Layer 2 of a small transformer language model trained on English Wikipedia (11 layers, counted from 0, width 64).
A neuron adds its activation times its output weights to the MLP's output. To switch it off is to set its activation to zero at one token and run the rest of the model.
A neuron's activation on a vector x is SiLU(gate . x) times (in . x), where the dot is the dot product.

Input weights of the MLP neurons that the questions are about. A number n stands for (n - 500) times 0.00085.
n6 gate: 554 432 602 810 562 432 560 515 310 534 634 419 562 454 412 577 602 385 570 469 576 581 529 520 435 702 424 631 410 613 565 324 415 528 577 301 570 784 612 720 365 502 551 426 400 597 418 386 309 350 483 390 597 323 540 217 384 457 636 488 488 413 536 361
n27 gate: 540 556 721 566 484 598 478 302 641 636 405 498 432 370 461 561 523 403 406 585 400 461 338 467 506 598 647 440 510 381 585 448 522 631 672 563 382 457 468 507 386 304 603 525 621 437 495 486 653 530 558 358 379 414 400 420 628 779 528 573 600 631 281 360
n43 gate: 592 554 323 794 458 344 562 563 413 567 504 427 502 376 414 628 487 432 423 511 255 419 265 617 480 635 355 625 455 533 623 476 228 497 607 617 529 546 299 629 425 518 646 722 481 452 597 631 584 340 722 517 437 526 426 246 496 695 330 516 623 304 647 259
n46 gate: 381 575 261 565 504 624 620 370 371 408 362 506 537 684 587 546 286 390 459 612 530 476 595 389 489 571 361 550 382 552 507 525 449 607 483 653 509 584 469 476 437 489 529 265 673 371 406 393 337 484 730 432 603 276 369 367 384 528 374 521 397 462 501 433
n49 gate: 536 433 586 402 404 689 524 424 395 520 531 734 400 659 704 544 578 450 522 468 467 613 489 515 662 535 531 535 445 507 536 576 492 484 626 604 432 511 270 573 493 524 448 364 412 524 540 510 457 500 441 483 546 412 389 587 464 328 630 539 571 567 386 532
n91 gate: 769 688 655 527 430 457 466 513 541 470 543 549 386 562 579 535 427 420 493 474 641 660 461 563 442 421 558 435 766 352 677 338 255 590 552 550 496 528 544 402 604 502 668 414 445 372 483 365 671 352 441 275 480 455 492 615 519 393 382 325 451 425 608 591
n100 gate: 412 335 347 499 631 209 523 478 389 468 352 663 538 534 409 192 406 507 692 653 557 379 519 576 360 764 514 560 504 481 728 386 454 554 545 444 562 350 421 462 532 466 409 365 416 467 412 609 477 392 392 572 629 635 729 569 302 471 327 383 555 644 309 603
n111 gate: 446 482 487 594 392 470 478 585 564 417 369 572 438 477 156 578 506 461 425 505 537 636 596 437 606 596 452 436 309 403 491 337 394 627 443 561 361 537 300 331 292 455 494 325 678 460 416 571 503 393 575 261 466 462 477 614 471 537 581 344 398 484 498 592
n118 gate: 530 589 604 343 518 504 571 662 411 417 572 461 396 576 421 550 526 581 606 363 444 607 265 519 539 469 543 505 544 497 321 506 453 451 675 418 647 479 495 524 537 488 494 385 599 297 502 538 436 414 592 333 516 386 368 413 381 606 475 394 27 357 246 635
n148 gate: 432 309 510 693 571 549 312 494 560 676 555 540 449 391 270 431 437 470 483 593 544 527 602 361 202 580 735 317 466 565 563 483 639 542 479 597 523 407 501 684 525 505 381 604 841 534 482 752 343 496 598 400 547 491 558 438 564 632 522 444 659 590 753 653
n185 gate: 443 589 683 676 465 403 597 524 504 583 446 400 530 345 532 612 368 719 495 659 722 568 726 424 559 566 542 409 465 552 513 528 204 475 434 461 399 399 590 359 447 476 462 270 404 689 497 447 328 445 562 332 311 649 343 497 559 487 445 546 445 425 287 715
n6 in: 519 622 550 514 373 654 326 415 501 433 549 697 405 317 448 561 340 369 627 622 346 579 554 472 367 462 535 574 490 473 489 618 530 352 474 675 586 443 417 550 674 751 467 415 471 521 410 436 632 523 622 455 645 472 427 238 404 468 302 400 515 559 432 555
n27 in: 403 410 513 509 472 449 588 519 378 525 430 657 531 540 477 489 599 572 565 389 618 502 629 648 370 570 530 391 407 588 554 419 544 505 515 462 609 479 580 552 536 358 555 385 688 531 559 560 406 427 577 491 480 722 581 510 388 426 352 395 314 534 679 528
n43 in: 485 444 516 587 635 358 549 448 605 592 369 620 467 616 532 438 450 420 455 647 450 316 520 563 666 523 385 525 515 392 611 523 584 178 500 492 536 366 592 507 521 421 370 598 436 568 506 445 540 411 321 350 419 652 353 464 544 483 419 656 519 635 485 548
n46 in: 709 604 575 558 401 504 536 534 500 473 429 647 555 598 563 621 592 426 562 519 545 602 317 580 595 466 515 443 611 397 542 633 486 365 477 616 301 462 543 644 538 478 524 446 356 553 649 334 511 499 607 448 675 626 452 393 475 394 412 590 536 498 670 527
n49 in: 449 698 482 500 396 481 467 536 524 435 439 327 457 634 396 613 470 435 592 537 555 415 582 570 625 630 559 475 543 398 429 661 455 381 568 513 477 587 456 638 303 498 497 573 547 549 559 487 490 558 497 481 534 404 464 480 337 420 506 767 597 362 583 431
n91 in: 434 493 458 302 652 525 433 586 327 397 382 524 768 437 328 527 489 414 582 511 461 456 514 387 443 677 464 499 300 499 521 465 565 483 409 432 427 506 463 728 552 561 391 434 541 288 546 450 427 415 572 365 458 453 651 469 371 374 491 409 489 348 600 465
n100 in: 527 635 484 472 429 515 281 677 423 463 503 459 544 412 513 700 735 469 475 376 541 695 370 480 505 452 490 536 395 362 536 477 459 652 419 645 317 528 510 460 548 695 584 287 712 488 502 501 487 663 470 764 530 568 403 331 554 535 604 399 372 592 526 545
n111 in: 427 464 432 490 553 599 559 557 516 478 435 616 424 566 389 491 446 599 528 527 473 781 429 599 526 581 556 363 297 590 472 421 334 293 567 592 439 595 473 471 441 479 593 361 597 533 524 489 394 560 543 447 457 530 599 513 427 474 518 368 537 513 517 555
n118 in: 700 497 562 324 505 581 568 568 601 375 693 378 558 478 490 394 572 663 482 674 608 467 455 573 486 676 554 751 513 677 567 561 605 489 529 679 421 362 520 607 439 591 459 386 505 344 487 570 383 444 484 375 578 402 321 481 285 364 463 425 251 414 459 410
n148 in: 340 528 403 522 483 518 571 529 472 701 690 370 543 414 660 526 811 658 799 598 531 559 479 402 620 466 470 502 487 388 349 491 452 428 450 558 563 616 321 519 466 630 607 418 415 568 485 601 551 512 656 549 373 462 409 468 270 344 507 697 412 511 442 582
n185 in: 257 610 353 477 622 439 489 516 503 531 387 399 586 607 602 445 757 444 558 647 535 586 659 636 400 592 422 612 596 384 365 521 538 481 456 356 614 551 441 638 492 470 464 463 493 583 413 478 373 532 514 587 589 526 705 460 548 538 493 619 592 350 508 305

Output weights of the MLP neurons that the questions are about. A number n stands for (n - 500) times 0.00081.
n6: 508 506 318 686 192 880 577 205 795 309 527 788 404 614 511 625 448 438 426 361 329 489 472 267 216 479 515 441 685 687 498 594 450 657 380 494 797 416 521 577 573 493 396 417 267 609 71 658 508 567 760 424 619 471 449 469 503 440 574 399 144 354 500 614
n27: 553 503 536 634 256 660 848 442 613 611 600 543 522 406 333 492 430 525 413 657 373 638 647 227 331 306 370 549 480 570 624 686 288 399 811 454 463 527 355 443 551 867 422 615 434 478 442 563 456 455 387 563 450 318 343 498 529 563 507 618 308 573 310 463
n43: 629 291 663 494 547 306 587 285 593 374 382 719 477 563 291 530 389 605 502 624 789 566 670 560 642 424 445 608 439 549 253 509 224 589 636 508 420 710 644 379 450 500 383 321 454 414 739 563 468 557 374 868 664 627 432 336 381 571 631 651 457 378 331 512
n46: 626 634 523 725 701 450 797 542 626 591 537 346 647 553 424 478 556 654 439 510 380 385 193 300 382 588 409 704 700 648 590 610 387 462 618 559 292 526 358 554 293 692 601 477 228 294 384 483 621 290 690 525 600 296 280 407 404 472 517 661 325 281 651 505
n49: 787 556 453 735 444 754 711 371 586 674 549 565 447 835 536 389 527 513 347 366 569 476 566 487 492 553 610 588 546 849 596 751 448 459 429 652 370 409 538 219 614 618 453 475 328 709 679 674 389 503 531 485 547 434 467 555 725 376 441 522 582 548 506 711
n91: 596 528 477 314 326 828 189 612 436 418 355 414 656 613 478 526 442 580 492 773 558 723 363 396 455 254 579 635 923 415 491 190 218 475 838 436 456 382 617 458 435 455 491 421 405 231 560 675 735 253 453 423 682 496 461 566 369 520 591 249 446 372 551 551
n100: 662 472 593 508 492 683 398 423 688 501 545 628 630 338 632 367 494 464 657 438 403 451 689 723 578 358 445 700 749 346 344 498 261 342 404 63 369 262 557 271 229 581 538 506 783 449 268 516 480 484 396 746 213 742 371 434 459 482 317 760 671 566 621 628
n111: 584 611 604 484 392 528 578 652 432 289 420 425 544 420 274 446 418 596 556 572 466 243 690 635 631 522 350 720 438 542 725 440 466 578 374 616 513 496 591 456 375 560 454 552 646 460 478 512 460 504 463 464 87 512 448 691 368 405 691 441 236 358 389 701
n118: 491 533 802 635 438 356 440 543 626 544 331 551 484 337 276 496 532 858 524 257 669 722 539 618 475 271 629 67 699 659 327 737 382 469 621 611 555 794 579 454 629 440 699 508 677 739 459 648 517 23 564 505 393 424 642 599 507 643 540 421 394 523 446 524
n148: 523 466 601 662 396 458 632 384 469 628 629 246 364 803 127 363 441 438 330 293 433 658 267 552 420 621 759 361 578 630 431 366 777 705 629 522 599 352 546 836 523 647 654 645 528 533 247 571 250 469 360 583 410 432 586 327 550 674 532 532 834 465 805 744
n185: 311 496 487 769 317 757 587 366 154 499 470 418 439 512 653 604 652 442 434 395 579 379 387 449 477 532 628 520 504 130 429 472 299 411 779 367 424 53 439 693 626 430 192 382 452 635 446 465 399 468 370 463 602 484 672 410 440 617 351 500 688 626 660 342

Each question names a token from some text and the token that comes next. It shows the vector x that enters the MLP there. A number n stands for (n - 500) times 0.0074.

Then comes g, the gradient of the next token's log-probability with respect to the MLP's output, scaled to length 1. A neuron's effect is roughly proportional to its activation times (output weights . g). A number n stands for (n - 500) times 0.00094.

"\n", then "==P"
x: 650 527 575 402 453 502 384 328 351 690 595 544 504 611 324 415 593 444 636 514 493 533 650 518 721 412 429 503 473 448 478 599 762 447 387 432 546 508 670 470 390 522 376 497 497 682 497 332 548 606 527 633 544 627 956 462 390 448 459 190 507 475 544 480
g: 546 451 357 518 442 526 610 352 420 633 670 458 695 458 437 423 359 548 312 698 605 680 334 321 766 588 486 572 511 580 423 349 541 640 514 474 210 476 468 475 603 407 514 482 257 340 292 524 262 470 373 565 755 306 538 437 523 279 229 421 615 468 255 508
Which neuron, switched off, raises the next token's probability most? n118

"om", then "\n"
x: 296 420 372 359 593 543 322 511 499 360 421 232 596 645 458 581 436 682 386 636 597 411 508 658 668 396 690 657 522 794 455 661 630 376 533 499 777 641 613 335 553 453 529 338 407 564 377 495 482 565 616 459 658 491 463 322 384 522 294 465 548 436 262 304
g: 433 670 449 499 491 727 667 522 330 517 512 469 380 730 629 814 514 421 312 487 374 640 532 701 507 450 709 535 216 590 473 618 622 311 514 264 733 530 452 603 572 182 266 616 464 507 568 707 471 369 364 578 452 487 536 514 418 599 463 406 486 682 446 662
Which two neurons, each switched off alone, lower its probability most, in order? n46, n185

"\n", then "|"
x: 567 563 538 429 414 549 383 328 332 655 578 480 534 591 340 416 590 451 607 498 529 562 695 561 751 433 441 515 461 436 515 664 742 443 448 489 536 553 625 503 331 543 339 472 473 673 478 297 585 626 471 604 512 575 933 422 391 432 491 148 503 463 557 560
g: 616 585 547 571 596 670 442 633 482 234 545 699 430 468 476 635 515 412 362 467 555 578 663 540 599 227 814 518 546 253 480 382 418 539 602 547 417 517 417 652 434 465 419 77 484 528 504 418 352 423 471 509 701 567 662 424 486 493 594 317 455 895 623 553
Which neuron, switched off, raises the next token's probability most? n185

" program", then "s."
x: 544 633 482 239 541 636 562 573 486 506 712 300 313 337 393 489 798 653 590 451 772 463 426 667 476 391 668 454 454 476 506 583 645 679 411 497 824 287 257 381 451 490 502 485 378 532 388 340 637 374 489 369 409 561 355 587 245 414 677 435 407 593 286 306
g: 287 348 390 651 479 537 500 415 484 456 394 530 485 342 429 779 818 389 482 633 521 397 264 396 335 472 601 452 476 344 438 615 406 569 446 419 494 406 447 548 285 262 568 722 467 467 566 827 388 573 561 609 404 806 478 770 429 568 258 429 568 449 585 524
Which neuron, switched off, raises the next token's probability most? n118

"e", then "k"
x: 642 585 578 651 613 578 450 689 604 387 601 418 455 380 400 556 605 304 312 472 241 722 179 469 721 346 292 709 669 691 372 460 681 466 325 412 419 410 509 460 582 527 538 466 327 431 525 549 483 535 364 614 497 346 575 449 624 409 624 490 518 256 281 413
g: 357 664 415 834 566 587 553 478 551 566 548 483 815 339 648 526 632 567 567 539 609 779 366 401 328 485 328 495 673 586 519 590 377 508 269 479 529 328 451 625 473 614 512 635 505 687 658 543 261 244 510 409 573 300 541 597 448 215 617 306 480 473 432 547
Switching off which neuron hurts the next token most? n118

"|", then " Pro"
x: 421 368 337 326 706 369 442 484 301 460 584 510 386 527 561 528 391 536 351 332 520 273 635 500 662 691 550 216 420 501 414 725 742 439 316 524 572 438 638 495 460 416 373 341 585 405 469 399 459 566 411 659 471 403 486 516 440 411 740 453 399 491 562 675
g: 416 388 536 297 611 443 469 530 602 576 646 605 743 254 269 335 533 270 395 478 702 568 398 333 486 422 497 659 607 389 575 607 628 419 389 510 576 776 604 550 497 433 376 658 476 561 597 444 729 656 451 546 368 584 628 486 780 543 458 780 356 658 700 355
Which neuron, switched off, raises the next token's probability most? n6

"y", then "z"
x: 300 535 586 518 758 472 352 549 658 471 414 569 543 598 494 437 525 400 533 491 597 586 347 580 476 505 396 601 540 449 473 511 453 526 562 492 642 448 376 490 454 495 455 587 408 437 395 322 340 703 685 281 412 496 832 296 576 546 906 438 562 534 402 315
g: 477 675 537 415 630 381 587 217 679 209 379 360 721 465 506 450 544 634 641 626 458 615 485 619 519 307 387 666 677 801 440 464 521 580 419 218 399 453 585 486 567 465 655 588 259 593 294 533 478 272 332 603 360 272 369 495 502 480 616 525 368 484 504 418
Which neuron, switched off, raises the next token's probability most? n27

"b", then "e"
x: 493 529 482 496 532 426 175 716 541 451 648 384 404 663 654 468 399 310 583 620 495 611 313 428 369 354 501 448 528 555 575 624 414 479 516 791 501 565 595 314 511 558 384 542 361 337 604 653 538 765 384 384 581 591 562 572 521 407 450 686 465 635 833 538
g: 656 418 492 489 648 524 386 234 606 259 481 393 356 344 398 402 579 524 580 474 568 538 569 472 145 364 567 184 592 441 710 575 617 479 448 415 680 410 833 540 717 503 351 377 325 510 448 412 493 570 667 424 544 387 590 495 709 544 642 369 317 385 532 371
Which neuron, switched off, raises the next token's probability most? n6

"yl", then "ish"
x: 499 359 457 681 623 823 480 743 512 467 669 479 616 522 405 491 567 450 634 459 547 290 546 528 283 157 697 628 632 473 226 691 438 522 521 549 463 406 523 424 376 501 398 678 395 818 382 538 384 650 483 661 210 607 512 467 473 653 478 637 521 347 547 472
g: 830 343 515 278 508 680 458 351 554 464 594 362 394 498 553 449 369 618 777 708 664 708 440 405 685 501 507 780 543 554 741 626 532 581 341 419 410 525 332 547 650 540 492 354 529 477 506 604 467 582 416 507 492 609 357 536 561 371 803 557 801 342 466 465
Which two neurons, each switched off alone, lower its probability most, in order? n91, n111

"ay", then " \""
x: 626 541 569 393 730 774 454 564 523 430 736 533 227 380 706 495 390 433 426 571 612 593 466 507 438 364 698 549 592 417 445 580 777 530 515 755 497 382 626 597 522 538 350 570 462 477 559 461 484 742 506 633 255 541 358 392 546 486 620 269 388 555 302 349
g: 709 568 430 487 584 281 650 273 503 691 453 584 684 432 321 441 482 504 354 529 487 555 486 642 505 605 452 290 333 170 491 395 702 591 514 369 701 545 763 477 421 510 609 405 597 345 281 558 693 435 532 459 656 524 428 499 397 405 755 317 678 665 449 316
Which two neurons, each switched off alone, lower its probability most, in order? n49, n27

" out", then " in"
x: 427 430 364 291 528 387 458 443 393 446 517 871 570 399 461 297 231 313 573 614 890 628 652 466 580 498 435 533 642 400 509 365 660 450 434 483 682 205 554 586 536 569 648 467 424 702 502 486 512 587 227 412 396 530 419 698 577 275 524 328 652 651 565 579
g: 431 469 560 598 549 784 482 516 479 573 605 455 507 415 572 453 529 237 377 464 509 575 471 729 600 334 593 649 233 661 547 406 707 532 473 629 497 484 614 427 503 223 574 540 387 256 477 525 285 388 583 248 299 450 172 304 329 628 448 369 467 436 297 415
Switching off which neuron hurts the next token most? n100

"m", then "n"
x: 463 314 498 373 708 320 310 447 480 556 367 686 609 329 264 472 240 588 553 464 752 511 445 575 461 585 522 698 512 421 548 724 457 496 436 616 599 518 570 503 628 487 568 312 293 537 276 453 348 374 614 132 482 372 732 502 463 514 465 554 556 446 571 480
g: 469 436 137 432 537 466 402 634 543 508 261 473 517 731 756 276 405 410 551 540 699 696 452 462 304 720 426 451 629 453 574 479 567 727 422 681 389 589 707 408 666 477 574 547 267 605 542 577 514 448 486 646 493 540 465 668 586 570 482 140 568 640 595 462
Switching off which neuron hurts the next token most? n100

"ra", then "u"
x: 443 509 487 641 791 450 372 328 630 379 586 790 511 431 304 629 628 377 530 484 464 721 451 634 557 512 557 329 676 514 439 541 715 386 367 583 397 546 708 629 681 486 478 433 351 545 542 486 626 530 332 400 357 423 523 460 445 503 635 438 346 375 693 570
g: 539 587 621 526 648 535 429 678 535 423 551 738 613 361 575 551 511 337 524 428 378 560 273 352 553 385 696 867 557 431 552 532 352 457 411 599 474 478 590 283 447 875 481 375 565 544 484 480 526 718 521 600 729 352 759 402 721 487 629 496 733 452 642 522
Switching off which neuron hurts the next token most? n91

" g", then "ore"
x: 410 616 591 283 717 495 515 675 402 358 647 521 442 524 533 518 102 493 471 377 342 669 332 465 483 624 465 296 414 435 515 458 555 536 342 621 595 677 209 398 457 660 470 751 378 317 577 357 514 502 519 705 524 727 630 410 494 533 547 424 575 463 418 709
g: 404 495 505 585 643 636 409 652 484 713 544 305 507 415 475 591 491 499 495 568 769 573 386 452 506 522 461 757 370 650 582 419 638 351 480 553 551 496 521 426 737 342 579 601 617 501 399 429 705 784 447 274 726 688 405 435 502 324 389 638 661 558 251 162
Switching off which neuron hurts the next token most? n118

"an", then " D"
x: 487 416 496 585 692 657 564 409 639 391 404 519 549 268 668 616 477 662 424 431 451 512 318 665 605 328 585 698 499 437 452 755 499 591 389 473 514 690 447 464 383 375 729 691 222 537 509 320 342 582 642 572 610 368 506 355 497 640 409 351 781 354 617 285
g: 698 345 454 408 369 442 850 639 537 702 639 579 609 647 495 395 749 477 213 455 495 555 347 580 621 347 414 470 165 439 691 549 623 566 637 554 427 563 626 668 296 271 534 445 387 300 479 471 618 400 639 510 630 411 525 735 472 515 443 393 578 529 540 583
Which neuron, switched off, raises the next token's probability most? n100

" M", then "ass"
x: 352 582 516 460 520 637 404 462 510 422 516 465 583 507 634 526 525 553 404 466 526 301 546 538 582 419 379 611 323 608 494 616 530 411 512 734 433 590 506 28 378 578 557 355 453 424 444 331 563 614 637 446 367 542 521 407 429 451 439 520 542 304 432 390
g: 451 507 494 544 501 508 452 724 432 698 641 357 456 355 509 642 481 464 633 513 127 244 441 378 413 491 412 391 585 494 444 740 325 341 394 769 511 543 425 493 577 286 382 578 369 674 553 419 586 500 605 233 594 455 669 390 542 504 128 622 512 533 464 314
Switching off which neuron hurts the next token most? n148

"an", then " 36"
x: 563 460 442 622 777 521 423 385 715 420 497 442 399 590 598 570 538 429 442 411 298 624 286 673 578 353 568 478 534 390 355 705 645 484 396 461 259 505 687 472 570 260 661 524 254 515 563 527 459 706 550 541 473 577 379 526 581 718 447 466 709 384 440 604
g: 654 581 388 388 293 610 739 536 535 649 521 576 342 595 464 440 432 392 304 304 715 486 448 658 618 623 303 383 340 667 807 413 706 506 591 561 587 594 521 837 329 559 464 359 611 489 663 660 410 690 392 602 521 328 422 577 635 567 387 320 473 523 465 596
Switching off which neuron hurts the next token most? n148

"ol", then ":"
x: 707 387 407 836 714 465 418 533 671 557 620 403 513 644 293 558 595 472 442 618 608 608 584 467 604 246 545 620 396 394 374 449 691 485 349 680 357 472 736 431 614 336 386 417 315 565 499 422 420 707 384 547 374 435 364 422 357 454 610 499 526 412 429 520
g: 679 641 562 610 545 574 570 512 576 399 704 683 558 562 234 659 417 344 537 515 505 641 538 618 515 427 473 509 621 568 550 505 646 350 418 514 602 292 520 601 513 423 443 305 530 241 347 495 770 344 360 676 214 504 369 884 290 411 587 389 501 637 438 364
Which neuron, switched off, raises the next token's probability most? n100

"c", then "le"
x: 417 550 433 292 478 471 504 748 431 528 514 373 676 558 618 509 475 363 423 533 430 664 344 546 649 540 614 639 471 547 694 485 342 592 458 648 319 567 442 331 602 508 307 582 539 155 469 569 690 411 702 678 377 525 620 201 507 275 281 584 680 230 535 526
g: 620 551 464 534 419 415 497 446 530 312 517 659 643 483 626 367 582 389 532 439 496 370 609 528 235 591 698 405 551 264 232 585 504 650 600 476 321 172 757 689 429 649 489 634 574 582 594 421 455 433 861 402 543 512 642 410 551 532 768 645 571 576 442 665
Switching off which neuron hurts the next token most? n43

"d", then "ab"
x: 368 326 618 482 670 680 459 553 580 384 426 629 471 695 524 656 169 326 543 438 452 337 694 401 304 261 371 436 499 662 602 457 545 547 460 661 753 653 539 350 735 416 389 717 573 413 471 518 475 640 717 423 555 502 585 318 521 560 651 431 532 310 685 538
g: 568 341 399 543 614 638 414 489 431 627 434 861 688 428 544 621 692 415 458 552 683 604 279 382 368 290 720 548 606 546 308 728 397 320 389 595 425 460 659 508 317 511 654 330 622 566 498 348 470 674 723 643 559 526 433 305 525 320 480 578 673 494 644 440
Which neuron, switched off, raises the next token's probability most? n46

" a", then " kill"
x: 561 653 276 627 547 379 517 466 438 539 736 539 567 567 425 517 274 387 559 470 583 483 349 635 420 585 585 274 325 446 509 521 770 531 434 451 542 395 639 534 291 283 460 565 519 767 206 503 633 489 691 552 438 484 712 434 583 297 734 596 485 277 611 382
g: 420 275 417 554 557 595 302 511 565 651 465 648 590 626 582 807 328 328 508 572 417 475 574 302 469 226 421 434 747 632 386 406 596 491 615 612 455 465 192 561 521 678 687 574 447 437 472 314 581 652 382 384 615 474 392 486 659 688 685 522 591 760 585 352
Which neuron, switched off, raises the next token's probability most? n6

"\n", then "The"
x: 644 605 502 359 452 623 416 339 390 627 442 560 520 613 315 429 575 488 580 477 471 513 636 589 665 400 511 545 460 409 527 638 826 460 439 416 546 443 618 452 484 465 428 492 542 617 428 352 586 530 493 617 481 664 973 386 400 393 475 252 418 529 652 650
g: 580 560 550 322 468 351 354 614 488 353 451 203 665 515 531 385 524 603 719 625 473 420 517 611 234 485 309 315 243 533 233 404 603 532 321 468 446 515 685 589 504 511 264 305 510 778 735 613 534 456 668 570 439 539 477 531 379 592 612 605 439 365 273 484
Switching off which neuron hurts the next token most? n27

" Am", then "and"
x: 352 454 462 686 718 474 465 424 463 598 526 515 728 223 539 291 452 545 528 533 589 460 534 554 458 677 512 478 401 540 432 507 375 413 451 730 613 620 634 197 522 447 519 626 336 394 402 399 481 263 587 376 543 664 695 390 378 496 731 542 536 442 557 403
g: 525 233 518 714 428 581 583 665 500 507 605 265 445 543 449 486 631 476 343 480 186 519 415 257 455 743 667 620 366 300 242 666 407 487 507 458 459 582 719 582 389 432 535 395 653 523 456 560 624 476 753 463 693 556 282 396 351 323 405 679 430 416 585 431
Switching off which neuron hurts the next token most? n185

"ack", then " with"
x: 498 467 481 364 703 568 424 615 415 428 715 690 196 321 679 361 461 468 631 395 480 720 562 383 594 509 641 599 460 393 452 371 649 604 267 602 543 311 635 626 579 561 318 516 547 763 477 434 556 724 374 413 459 574 411 644 458 406 433 441 433 689 397 307
g: 655 427 230 320 553 495 473 472 438 248 624 733 636 374 291 666 458 442 623 630 411 616 568 423 642 397 491 418 771 619 617 652 661 433 582 647 625 573 572 441 201 580 452 437 533 312 624 354 584 327 482 435 403 215 518 668 531 680 479 398 346 649 506 566
Switching off which neuron hurts the next token most? n49

"if", then "inal"
x: 388 498 480 462 587 784 400 558 525 360 687 735 391 482 577 681 710 501 249 568 714 548 463 452 587 474 596 570 689 667 492 648 508 439 519 575 650 663 455 398 500 521 152 475 478 649 343 598 497 814 400 590 723 440 435 644 412 409 405 722 570 535 451 211
g: 432 485 428 356 302 648 612 594 573 503 774 209 708 599 478 701 523 453 489 452 337 650 599 450 239 622 617 481 254 596 651 598 438 369 586 425 526 697 474 596 486 521 472 569 460 320 527 623 522 756 570 526 465 664 480 687 436 211 445 635 475 518 263 730
Switching off which neuron hurts the next token most? n49

"202", then "5"
x: 562 492 413 481 474 555 587 453 564 696 509 346 577 607 604 359 479 466 455 456 438 528 483 533 450 626 572 262 504 531 766 610 456 350 337 494 564 289 448 379 454 663 417 467 272 703 426 470 519 797 488 598 170 558 710 612 199 592 534 262 665 376 432 412
g: 548 254 375 245 511 629 590 643 561 551 372 419 653 501 474 625 709 592 410 492 475 467 309 548 714 734 519 409 459 216 498 416 526 610 556 465 313 484 380 708 556 712 219 358 667 176 500 617 511 459 333 378 548 342 378 584 520 398 451 503 388 341 381 388
Switching off which neuron hurts the next token most? n100

" May", then " 2024"
x: 613 228 244 503 551 705 464 363 440 630 423 413 519 469 637 434 430 507 496 572 394 660 410 563 723 580 279 456 523 420 455 623 441 553 367 579 646 471 595 288 504 475 604 642 455 400 357 336 459 749 644 457 411 613 354 580 341 626 843 557 186 456 432 597
g: 457 680 532 667 386 358 462 405 345 394 436 743 726 605 353 656 650 827 329 388 720 645 633 766 604 771 688 376 461 508 525 507 389 571 532 636 479 429 396 567 501 619 576 494 535 181 450 694 530 447 576 530 287 555 540 620 467 585 571 633 510 569 369 441
Which neuron, switched off, raises the next token's probability most? n148

"-1", then " Z"
x: 639 400 379 373 304 499 530 526 778 513 703 487 471 548 593 489 483 600 373 630 330 617 453 486 541 575 576 379 445 482 673 567 825 477 333 632 582 344 417 424 508 527 575 610 584 568 562 470 524 591 375 475 655 616 639 753 458 459 723 518 684 505 601 611
g: 250 390 401 355 437 405 296 409 333 291 410 442 332 436 504 698 612 487 408 444 446 427 586 369 636 430 694 406 483 328 441 611 361 608 553 186 508 114 626 609 370 761 397 546 348 477 492 539 465 549 574 533 490 250 414 311 682 573 504 305 447 534 426 448
Switching off which neuron hurts the next token most? n185

"e", then "ason"
x: 555 730 610 454 425 660 446 580 485 407 546 510 638 301 451 661 442 314 423 639 383 643 628 558 719 475 542 706 792 659 535 415 637 524 351 464 342 654 550 518 339 664 682 365 565 591 456 500 730 529 315 571 527 207 550 570 501 351 462 577 342 245 470 316
g: 501 483 548 546 502 717 514 395 387 292 581 746 350 371 494 458 267 576 353 508 450 390 694 652 367 467 258 453 523 640 511 472 460 592 491 604 626 295 732 499 301 606 525 784 476 591 216 317 320 299 684 297 612 489 545 355 604 497 431 662 579 379 465 393
Switching off which neuron hurts the next token most? n6

"ts", then " L"
x: 308 531 540 888 645 573 387 381 618 479 628 484 500 369 630 529 662 202 504 465 430 652 532 560 495 536 499 400 672 494 668 535 771 252 358 606 561 209 540 558 337 501 614 294 433 328 494 494 533 484 431 485 395 477 458 388 565 383 481 233 334 515 473 422
g: 434 317 681 220 655 365 507 344 441 510 379 614 398 546 458 445 320 247 512 496 204 564 589 455 370 462 613 583 397 344 693 411 572 545 423 819 525 328 444 303 600 682 571 498 581 671 270 422 569 521 551 610 652 516 487 621 586 356 698 683 470 587 732 520
Switching off which neuron hurts the next token most? n6

"k", then " |"
x: 322 713 398 468 736 429 364 668 637 518 401 542 325 491 640 378 569 506 567 571 398 639 415 638 383 277 465 794 472 661 472 658 557 627 372 444 591 490 510 340 544 465 341 289 393 468 559 614 586 601 593 409 551 654 491 347 374 400 453 473 622 474 347 348
g: 428 607 458 442 545 521 557 406 548 629 631 384 479 591 543 513 730 603 300 464 561 555 668 759 597 571 731 333 317 439 677 390 674 368 475 338 533 363 461 588 778 518 767 414 518 522 561 398 224 514 512 462 296 501 437 803 606 489 394 291 461 589 461 210
Switching off which neuron hurts the next token most? n6

" 6", then "–2"
x: 389 509 327 391 368 764 464 644 758 471 598 488 400 785 687 462 514 655 246 588 513 569 550 449 700 405 289 396 495 567 511 689 706 409 370 536 509 496 532 448 378 465 502 418 453 408 527 378 400 426 406 490 374 554 348 772 334 392 596 572 633 455 661 666
g: 716 486 429 570 522 691 390 405 577 656 589 612 653 292 466 476 746 634 442 388 455 309 644 533 382 452 386 431 289 674 558 493 457 492 461 191 624 697 813 560 514 334 589 377 221 454 491 335 499 486 737 324 433 635 480 523 399 367 457 612 465 332 319 441
Switching off which neuron hurts the next token most? n6

"em", then "if"
x: 280 520 522 477 633 664 476 573 460 589 420 427 504 464 102 812 658 659 548 499 661 356 540 658 526 434 584 599 373 485 487 361 396 451 491 585 786 689 380 289 479 539 329 548 372 265 272 381 445 541 458 410 484 543 505 454 372 502 590 568 582 321 162 340
g: 626 690 436 273 436 639 605 454 458 573 558 493 465 586 540 569 204 356 394 366 619 547 627 659 647 284 604 467 292 604 721 457 571 665 650 466 662 406 319 643 299 451 606 644 452 550 286 237 537 478 404 363 381 534 460 568 425 511 475 301 495 669 465 840
Switching off which neuron hurts the next token most? n111

",", then " Kh"
x: 452 362 74 443 403 521 509 466 532 615 503 502 537 495 283 440 412 573 462 467 538 696 576 609 668 332 334 432 701 629 612 451 854 532 310 551 619 462 480 473 434 433 622 598 497 293 655 483 528 535 475 449 640 542 576 548 728 581 450 595 435 605 355 447
g: 370 287 550 545 533 319 204 494 362 727 298 719 333 621 430 642 370 402 527 505 667 669 485 392 518 475 575 639 441 327 401 432 411 427 520 532 257 356 711 525 388 338 546 484 760 495 555 257 502 506 390 429 582 377 570 370 636 768 487 629 654 374 329 510
Which neuron, switched off, raises the next token's probability most? n6